Layer 6 of a small transformer language model trained on English Wikipedia (10 layers, counted from 0, width 128). Numbers have three digits each and are written without spaces.
A neuron adds its activation times its output weights to the MLP's output. To switch it off is to set its activation to zero at one token and run the rest of the model.

Output weights of the MLP neurons that the questions are about. A number n stands for (n - 500) times 0.00063.
n22: 349397563596462457486547568443438565450291424558489231426560557383531406442504427469593452504535511607305587392559639482582348680844419563244553569561446418562447588481724511320500503130442478493587503475536336554404266605387514229345476729804583504666459710632520591634270530481550620767302450671587421515504413545634370530481436659729313688338471666221545485504596530514629582554561
n34: 560576489507339541367573649584530375329460542399545460461564476493483481633732360546728293264755533453648557360423333521410514377602578422436426340582625405591456381457260544524334550513438553325626201497347534507528442577398455500585549398643678205458546363396675679644579471471655395695739379429468527787530500595500402468442486537187595558652559418626367461443438421609295427536587
n64: 459348521545479400507520571428542354497366490420497361472461688370758616486507649606366542736730627374304305729533486306497596510456562286507463587490429480391370586486304326691410535592524715449598590387655329393424521348370477674533639738523634445294638605679559677262569532493350638621705510580442484463551364620594503563458458641480592563548435434556542569421430587411438241449456
n77: 527549390489387456551359578667271641354402630560338400531489431612694500350391481245492550587559609454465307592328567688650653304523399587593655392581411407736481685722441480525418397352641432694556479463626596577542582232360718406605690493610558709567341651475260558524450508245614439567342777480616553616289429585607634519477372444442374381496111489449708704568515481521545334672522
n85: 686373482630740719389525433612790500455522465243545278559514534386425489436390475530568143664425541449500290641371613423587359460461442496462581480576532269589437318551514485349722540333370482470504581441477439469514610412639286597527672528423614453609640434461446701343381389351537616187635650394539497429598450632435538431589595723665613364315341424686413471504445507643514580431665
n89: 504415724533463308354659553480537601326437550287658591605438548659685802575607390470466483319451478371449738522381606504383365510625410507527526524750585500511493434566362667459270540474535464557546358632422588430782408486413419563490673464574578543390190687559465301477489545556676624440557388466389342457576714167557348416429552542521627649438305552479544274496716631430406587574313
n95: 511386481356543566573393356507672449489481574440364301524522489287575544511440630341241340784508411426531454416643543691581602465346532663423483442423519699709368341542318707214532680625651489690652436573394700581655678596469297652572247269677632451448417442722593500351382356539323705215552382432530549507385407632384590508640504293431633377593508533638571474368686389374602412710467
n109: 418458843508308455376309264575348552406540691525674295401519605608522603280496523365418456432667384635678669461382244629279631621527641613716592453651366282408476556740511440425573547557374542431496504399525504345410532622455739681619413531438300184485410571576508430496398432435739563527573728718427398339332515344544358567424464660642766462379401649358462337543594398673488685482718
n139: 342415335451481373337548404424493496525481570563577188387421392431411667500362582416583553689751199623554489731457398606550464705425381553861401459684327395493674414394482372381380549385680459581581588409350401518560477607382669551242412522528624492788383477639843364308462512344418529714485361341537356478480507481560522443403431188532420659516712662547446305466424386640609469517633
n144: 511659720523441617430485507736493433405644567604375442407453373675252657601406451575452429843381453607241342561457575496554398753606609606524362492563552522387597478584485653300439624468778436571563415496724440526595694470531556363399419481393348352422435407537524320553557543402461525262428493316489507597400230543453257481668597424424384500361341504547596353527672573454723479758972
n154: 254340731173512615493515540579462717263462174249471553337479561588316429592585555427571440529488542482268592395528539493439374465507439650568453430693485578445634407617346523443728483427653445378581842162572480681463691394557577651550444448552584410412705424532260322460545446601519318412556442721592472515473430401504439557342462492511652674476529621385488586298334485659478413309412
n168: 602439376372435408500413517468684617398675323422345754355386520558547463511650584450634603620448758553475530564406363655392500394626578404730558259572615450531290426611396405432440645604604542553399500544386564565603511830529469522756470542404540543604581536300508322485304333632570534552637379515444639535619675264460432518504190589490634673413594730564368433532599343500602648608632
n172: 643533369582508526466447432546403384407369417500485551486750578334544893592427344576724620618460615540386496488617347598610522580742518612450297326296500554298492426414545209385638413604470320511538374284517402489442476409510541772691060733536429485557438535382434574772629556696279496610638553639668529435581386595452456524460326610378479773537555544396258508643604379493519162456598
n175: 679475561642806338375768556490344543643190332640422461479663518477507665398575609425628657496492477493504468527471472341345522404542347386545510358482582642752523354454679547620532415426452500713481536386328540422607336392264474705565520500543656592634649593496427478545512422468567416552175441279831536414724553598539172616719492432573356636782740369328521447599522631461356461396522
n181: 413550587449528397477562497277565552497338336416708568530449442592481394348649220447468412277298510396622642460456273419368313550274570597479391500571441516566483286405602376551525347418418716481358550523381365344440359530452516611481439526544545765697550585504522401536395435479229516474563604337573459589489444661572666598417346493490503482705482494551522587812561456643373466451411
n206: 668385511454418400669425563455447421412496623552563268774623269352381371424428519539540471442675567715733514481507556789721346557481551634300255370631489589541531292531567453591414365332631492745391425390660476330542504399572615689565597425775590573362534551400639518541558559646623271515436615266639418372604274606344653430249453596456563425512407394562747557683574361596515433353739

Each question names a token from some text and the token that comes next. It shows the activations a of the neurons there, in the order above. A number n stands for (n - 500) times 0.0081.

Then comes g, the gradient of the next token's log-probability with respect to the MLP's output, scaled to length 1. A neuron's effect is roughly proportional to its activation times (output weights . g). A number n stands for (n - 500) times 0.00086.

"ice", then " in"
a: 496503485502487522534500510508498501521538521464
g: 532521543512586363444465426451588483533523571363585487504483462579440288430432533339416344440645529488378602527494603798735584377569484466368474515452527534667589319313705486563546582566344534462621576468635511737359531540594492451453278345398593451553456591478478762396246576288365484555488591593429520442558330581375381328547475655546597476400375601555542495458546473443445625539599
Which neuron, switched off, lowers the next token's probability most? n95

"an", then "ies"
a: 487478471496498498517296440502501512510474503496
g: 559415593607454519239641605415574468559495460571462401448423528412649475469530488617690725662581441444523381342388596430557564443437561420452463547506688532622725296533462475325457271528520555455615420432530499379718587402490376476605653563740530397528685559564417585532428563593594633478447730468397472425601420543459506309400625541380556500795393355518469406497512426559494382507405
Which two neurons, each switched off alone, lower its probability most, in order? n109, n139

"le", then "cted"
a: 470502233516545356848520502498497485506519504500
g: 366519527478434581570541631461617489459540381594431337443422413587674686404311518767615459654535496645677539632432571354610611534488553338596577529526453353555572460489506499746566588341285601408477436661392580424499479575521561261535531536362374485662610361501460538626414618436474394498629437659676504488468309472673503521554527473716398457729536404433512506456513409588460693460493
Which neuron, switched off, lowers the next token's probability most? n89

"ign", then "ed"
a: 503486503521467295502502471511502485504590378505
g: 505258457551704349509572423412376456613588618562506392468378469460560528525404469479278517536649498490503353572434697492571633511421467612513461490461504525280577693572367507473725668647424445490389439534500188664399533244564394554463294387379488556515662507512510580355606486511363394490494612532607512658309428522412611465567420586654537528446409468339671452580415359412559517420572
Which neuron, switched off, raises the next token's probability most? n175

".\n", then "In"
a: 512480513541496516504498679525517500503503506502
g: 377584416642591401724551434492521658502532362421612443525483521352431480580543451445607615444230428451640606387470507583527481602636573581394397519515503549394448623418574446523537441381456600421478446361604309444383469667536484596486612430599681722494661510639595571500350751285303550537520593697662441574721356539682654434527447342580546571520468588444498452405361452440631561444597
Which neuron, switched off, lowers the next token's probability most? n139

"ad", then "ash"
a: 506496499499180535498494500293417499492502500242
g: 470285514568715492453591363430512562479457232538325469509395589521456449474533477540540410255544517490631499596363705423501597559330426606598423507607484614417568361377505439656359615524373583459404600447537664650655474610487553427471318694493475413303497736465408583350664478595542665655349470633496344534508695331527453579458448570380531533510529456477343496310475524631554470525413
Which neuron, switched off, raises the next token's probability most? n154

" (", then "and"
a: 503535484492481492491489519502525494506503925504
g: 489882515478443427527377503583455424494488576517682572456502370573617623591374453445750612395585317448533643494540460502453364489454521445478566471508396521573505449363503640461520576477750489547343560438335302574652401444570501542321618400495520455540440659450381582449742567471483444543406412478530535646324518698320370611442530409455573482359399367515451694491634431383574703526663
Which neuron, switched off, lowers the next token's probability most? n181

".", then "C"
a: 489499482496518488489499818526563500727500484516
g: 698392532463603615489587529515575489451373437446460507528382889464503527421377510492673546507469377495451578757536467600643354562384417234546381490605704349519472345462413524526477676305473709584555551490322435530346477471608475504441627631355697607461416584561585529488562580654561486506395552656482489699496674398375455506506428549475455517465365628528481533451757522469407442530448
Which neuron, switched off, lowers the next token's probability most? n139

"ass", then " or"
a: 493227514532498519503497499503507502502537478500
g: 450437526514576546369555320297448439543504354487381460562569264475447666607551628363400436604566462487515476452604482411586469477428643480508442469420582597443437636257320545476542424699368308441497498472254592548557511555474446541489392498511424713402319524766696372264489645671477572441532290447602467426503610522451410360522457443414396522398671451653580485532387547423431361442674
Which two neurons, each switched off alone, lower its probability most, in order? n34, n175

" A", then "I"
a: 478504522495507493490499494586485750496509483598
g: 404481487481656370672354492583514542407507467502455438417507512553412551559680502277416413507456569536506516230488560630628455511505450505544456534384411574456591643430434593292383628414310606558416414569550412616638475582408422582554231541480256379464440434406657500483498577409490644513312472598631372700446315578452683716351508544449519505461571652548416355607517604638240424524452
Which neuron, switched off, lowers the next token's probability most? n144

"A", then " off"
a: 494425500501510496502503503453488564504499505512
g: 462615488578600369364413571533521546446626355487423775526435480627630267560208580486538525513510493534599554475614550668687442433384492687492549384491786555521499456586477529764617384678589467342310482502575526441512490535380293422464558622521499383374632384643489476438466593447575547402434291516610606433624600438304519558573557329535557485550581560597642575629533554433363457491557
Which two neurons, each switched off alone, lower its probability most, in order? n168, n34

"it", then " r"
a: 501512547515409521516605486499506527517502433464
g: 391543512532399511466565310453565448619523437615460557412506491488477635684589618534498575639631612554467427425457471392503367513311555413495450502527574655550577536515388611430628476673745650520348621679487676420434583515531429492511319557558476257535642533633577524239510514493320465343389443534378695480414687553684330363558459634484544433530560370549491411209522419376573313554468
Which neuron, switched off, lowers the next token's probability most? n181

" be", then "st"
a: 513491472490492492512497513502530520504478493509
g: 437601514390393453342364581538532365483519377483974562584495516595552327563621417571458489595513542608525484380492325478610676632558421369443542445617620394454357554537658380289563336443579537424464412455545447531500612354670417520426583574411386536757544392613578404631372541660505521427581668529396412501498414463590520524436550470614399524474499608543389704402442345369658493482530
Which neuron, switched off, lowers the next token's probability most? n175

"K", then ","
a: 513478509515499501513464588490484435566470501499
g: 708378571500539585565504477660561403489669595474346586529324265501596556618445481379387508513499483462604538721636336724462472619407508449531361544475299621456547379575489568610626453532443364665518438511568575636375435527573489640480416268397671543557683553513541396480750529430569492453646545294299330363372619569549526473435523415577478549334659515345519473430585483462538321521503
Which neuron, switched off, lowers the next token's probability most? n139

" ro", then "le"
a: 580480499503490462472496505509441598499469486504
g: 380589473397458658390465555396534599445584506474456782422531385579554489542380559496433538659426589497595616236705608374593387335484570356504499566460481461498381305361365517594461539468533550463644489419597471439483485505519503511481549242463565728646431462342534575394650418520698544490741312523376606673415390442676483539487548448444460444242351547460514559601605697465355523419489
Which two neurons, each switched off alone, lower its probability most, in order? n168, n175

"it", then " Q"
a: 500516560527489530501521501500500531474518454457
g: 356484527422338305381480342429564511541646556436340541501234508444490642672622640492572525522553385516172486515447540583442630497494438456608495466349657711427578565505496527359460617650528474515356489736444537451448530456575623433611498610480369600560695445608622396430246441523461479366578407353515438541577486359663406518474454426268598447517503479538587355271631385514545416521436
Which neuron, switched off, raises the next token's probability most? n77

"u", then "ent"
a: 480510476477501488490487507525483485466488512484
g: 477612558513491376451545527532600613536516469265505450534432585432700455293322434605634425354430441576514493704378613428288613341399503487505528468468459484515413418583428443283416593515405458543464668525498438713638611406404538555491468478653543536618482575734557358440443315424512382397435245594341549249545584431439446540459492558584549538474594699481731735460515542518692474477573
Which neuron, switched off, lowers the next token's probability most? n172

" in", then " New"
a: 340501638498497491486505428518548502498502526511
g: 535351597492508474525572588388485441457591266490621548433403402199654577541506512465464411420264555347323445409413504604449493444550623585465504526521518487373576424493379334449553512510546398359479420399338273319549440535516537307469507609378606541593834360579508427542582529586730369499567468641627600361475575351414561582466469323343410442634655601546656460416520501537560456500656
Which neuron, switched off, lowers the next token's probability most? n154

"ations", then " "
a: 504496640461502510711498501516731514507460479503
g: 496617362452571501377502219478484610425453480528329599538398579426533616516559642451457457569622473592480599508592561410566522445638506609594466467418343443508440412477602581396449652550496613474446413387590708444662636441478515337435497566516273664451528489268497611413299485536727423418365497305445455440298630461620651338535486292774436496562509425494496711471477513609636453475303
Which neuron, switched off, lowers the next token's probability most? n95

"ent", then "ry"
a: 480499481517484465512501499500515504503502518532
g: 622544584593305403639469379451471423525519579556553613519537447456469439441635502480455573436629530352526450385517453420676540464492482202443502534397468476531541633491620354396440661548519538485638443499517404489275610618552520585372384428557516734457810691492407586508304658660576492560691573688315419454519586570293510499452593483636423490633446490516614626556351382608273547462347
Which neuron, switched off, raises the next token's probability most? n64

",", then " gr"
a: 504490498511517491489498481501637518517448509499
g: 478575503417447664443540403530544638522371499405507428550448459543438647507468392395481508627571528554551544540406465375302534507539501402489582503564679621500481281473495672549501483593563435617550417342775618352699556372488329559498471411442406032644637612554677503580439367699384506525530381696518602333434378504728370430520493387533439519540471381478495575437440555466359543504491
Which neuron, switched off, lowers the next token's probability most? n154

"it", then "te"
a: 499497541507499493499506502594488530362514481493
g: 566604517517275606655540458513662442368468428563582536381465703405307382468441408499624463639399518473478560507523294450347587525468446683398494461561387347575432475473596457404378653410478680403537470333587463531320330617575607480524465688546514274653463599580586443595485469320537637396445592390407591529585458483684452432409627613533339568807426512588690631529547394630496456546593
Which neuron, switched off, lowers the next token's probability most? n144

"ild", then "ing"
a: 508508502494500501495492488514513517501539272494
g: 513206520401516633518521341677560521431425437458502405457568522424432455467600430411486632581510447528484522567507614618449517703530472486530561520458562469521541471679510526618493479455376443487573275462797555534314512450520521503386404555530432312520501823568420507525401349557433257701654366608364464634588350452243650531524405423358540488304602567605578521435370587475479694555626
Which neuron, switched off, lowers the next token's probability most? n181

" A", then "c"
a: 460494491505508491478492496496503654499517494539
g: 605423489472435541647434607544601546573536513527425493472447583454244592492454482495340634574468523365639506487416620623760536621513307300374525503570395569523364479375333412559515378451615595322612520162556439486378648366595388446463477439285508528425413577557398320390290619693507417550432623594578362459558690549490386529583445448454473476523358544603351450510694371523569556595495
Which neuron, switched off, lowers the next token's probability most? n168

"cc", then "ord"
a: 490500496486512510493487481516508483468507504484
g: 739639598468377429289560717620512519447535460334541426361510652534371560474361485515382384529414591555399393520444258468339527768455361608468612605650545457456525530666377376510483473533424438508550329645664430557544457561491532554537486557610419489663454421699462649702380539557458537355497481412550646660662240524353453468658485644505455583510483533391434560597410577532658461581422
Which neuron, switched off, raises the next token's probability most? n172

" K", then "n"
a: 293501499506518497483501500523497368514501477487
g: 503542528429475563391332501672458772587469685517526575589552538569621523582699398438461390577569557468531456295567458656467631318349509406498410508565680440509524419455588410458555276587523491359454399691339335448319320631560457580497576447618516430440421529506630232470400476510524186578549541446491550384723374554482342417564619542599456487607509569584570512723374504532450559521588
Which neuron, switched off, raises the next token's probability most? n168

" (", then "R"
a: 507531488486482495482482578504521500455488791507
g: 396313495568542494644480324414506475541522491567583445482567235445566708606585593601579547512287608530476326677531526393646476604516561443579422496565525448418515565580343343064409406509519373384606382634571580478471584493524595484588420456674471534529624371465517529409567392572371350597495506554563364663453411407595605262469493507578672486455608324385549372492479693553484397417515
Which neuron, switched off, raises the next token's probability most? n181

"et", then "en"
a: 503500487515498295540500481557491500502472521494
g: 584431555362569590473684481466480493452526341486412476520564674389457312416659496285679495510437421583354551369394461355517523550595385355541584535373615539688573528448463561560408232435490659409500635619487440471458442455493556318640481586793679597353435363566523478439393413585415440519356597336514660679463313326637500521492577486599461466753471566409520458383515324483543387499482
Which neuron, switched off, lowers the next token's probability most? n89

" p", then "osition"
a: 577513482485500500453499509512499418516480505507
g: 339675423495353703458449335447451537522492624618540358614565487611373404429696589415419339669462607612262471518382568414433520277599482401473577491587640406357533650676597349531417568472551484431514416737515651550478596540608361497531598571328639656447600543320489456547576516452552595351558443510407534557465398347690376459411410777552396512425579369568370439407570482470479597472517
Which neuron, switched off, lowers the next token's probability most? n95

"er", then " of"
a: 493501520499491520495500506500504527515457377495
g: 724665529457383586236436404472475457446516648373644623491500439438430316587312493260413469665560528556468304440462599639300510745452519440510460535512491237439594479497349448400568475478565446421366352671505494770472537688383479397388482494435443575463517437387408457643483449490674441502438558519502592480499536441530499696516464477618480513448229505466528329370489674445628568514571
Which neuron, switched off, lowers the next token's probability most? n181

"ud", then "it"
a: 497500483503514294472509490484497484406492513877
g: 421490444450588388501348563526669451592563335531536547523525334434487505520260498633675488456738496440327487496414488429510397470332458740405510479630353463377586370646536299419463525581564329372416444419540507498417485704591379601403416625390565432457522615354584494505388562665606338487868515523648674462282437332471507520498405603637600556479543352519454583444534533515601552447461
Which neuron, switched off, raises the next token's probability most? n172

" rem", then "ar"
a: 353468491490518518496506516496497510510488448481
g: 581413425423421726474548664566495411499566389323541390600517308313432419462464438573358536549623481430462625484559563335280589336547441664555572533520596524530425418470535599629473553501565492501470522473500620657306606556351504370399331502385479437615329314416807604489665411664421553481437402467347509634408571458365582575527465587342411406490717611342506521571513471685437518477286
Which neuron, switched off, lowers the next token's probability most? n22

"b", then " C"
a: 499429508471498476488501482496499429628505447485
g: 318392457316306462577403516484427554466464505494614341628342654508501811616546602422512489501482444498482374667507430507497508453424614458618455473546425542543435502520739559410487812574635707502373528315448508601396475670498572419454294544579388602501392507553462565530402310672393483594342543605446301432446660359498419483540454594254474527438588444498437379431644567432518644636475
Which neuron, switched off, raises the next token's probability most? n168

" years", then " on"
a: 515499497203493499599481480512474494508463477490
g: 538603524344541420379524584530511329508550472378306334474474517549584440432586468523535419691515474542730762490594594518636529505428439544517615511542301498512604332373742661565434451634482528272335497490462460526134402487500463606404531534455381520486406343496606549679493494202495498463545406432429559542565408465700491299554473698576617471403450351573543496616368545480488464501426
Which neuron, switched off, lowers the next token's probability most? n77

"n", then "ess"
a: 518498520505526509490487517502508520504509522519
g: 441659496594575688608510459666480526543410608358555559494545595494607529504399677538477445514426293553535519498499450588634551483581376626514640471509459615603454533520445450329576458440425420430314608332593483397480496162519453687429700393358666619438359462554402512575614517529545428538577722581520571511548529407519459710492488586465671538472630582541570565349524372216741757504559
Which neuron, switched off, raises the next token's probability most? n181

"2", then " Le"
a: 491508526484495495517463507482474832518511501488
g: 532636475447478522429451651344631417483515519501521425529770659444388707488371640554550524448515570530492378553627440466474626426689393451445635521567529565605562550552507517543565577634383420404547715603245305612431449643542634592584343558423541612412467481321423560511503389429329367480433534395343507640531507449130515371500513594495450468294378539602604651473304370507493477520642
Which neuron, switched off, lowers the next token's probability most? n168

"el", then " A"
a: 503624500503521499481484480487464497502494499467
g: 298457427623494621372618533410508393532414525656595479342534478565625491711389491439554405435487532482433438415373827328538595574597490423575338550462490518485566567393522447487500392677374615359576552417614477444652655552224457472371559582519395364380644442641428544532297564480480700486718465392399361470477508683553361575494397604439514484401617653510418475686400692456527602549561
Which neuron, switched off, lowers the next token's probability most? n206

" des", then "ign"
a: 494642500493478636491506503520501495523662535497
g: 442589574681676569510401718494494488485365626426653460516467541531639475469367468598571385383358502535287761707590487437465344415587457509592496516622510376517608636491315493537365599525636397400454507399478521546643534546550720483355635442376550421471589439589330401471478467684478696673554448509301411283609435388444526411556532571608519534456499494456497504750264465504508555543703
Which neuron, switched off, lowers the next token's probability most? n89

" he", then "ld"
a: 489489447493484479493495493527508486527552483495
g: 519504483489448376622484470570566307398661386360556515489712501623649347674416397610444468467368473552482528682363552481379659568536415354629354387491456385607438468410610397409616641215473589510565401452343513330726516504502532504570558596414488628576729293448364610563441575719413420611623626607452506357301394352517531467495605436448487444372646535488537377476504493589571602499563
Which neuron, switched off, raises the next token's probability most? n175

" as", then " an"
a: 496327496485490527488497502505521499500500508496
g: 409620477456545694736691385753594436523465509380332435565578618722500502617646543528457476567489421357510597486532521498539655298501455432520403489468650503409579386388395525599396474463445381576723454428451354404625440490428507641447584301492546402583272427554536570496505630621562591595473448582477727442547566660424435502576508607585560563543473515493448320361464526433180316493688
Which neuron, switched off, raises the next token's probability most? n34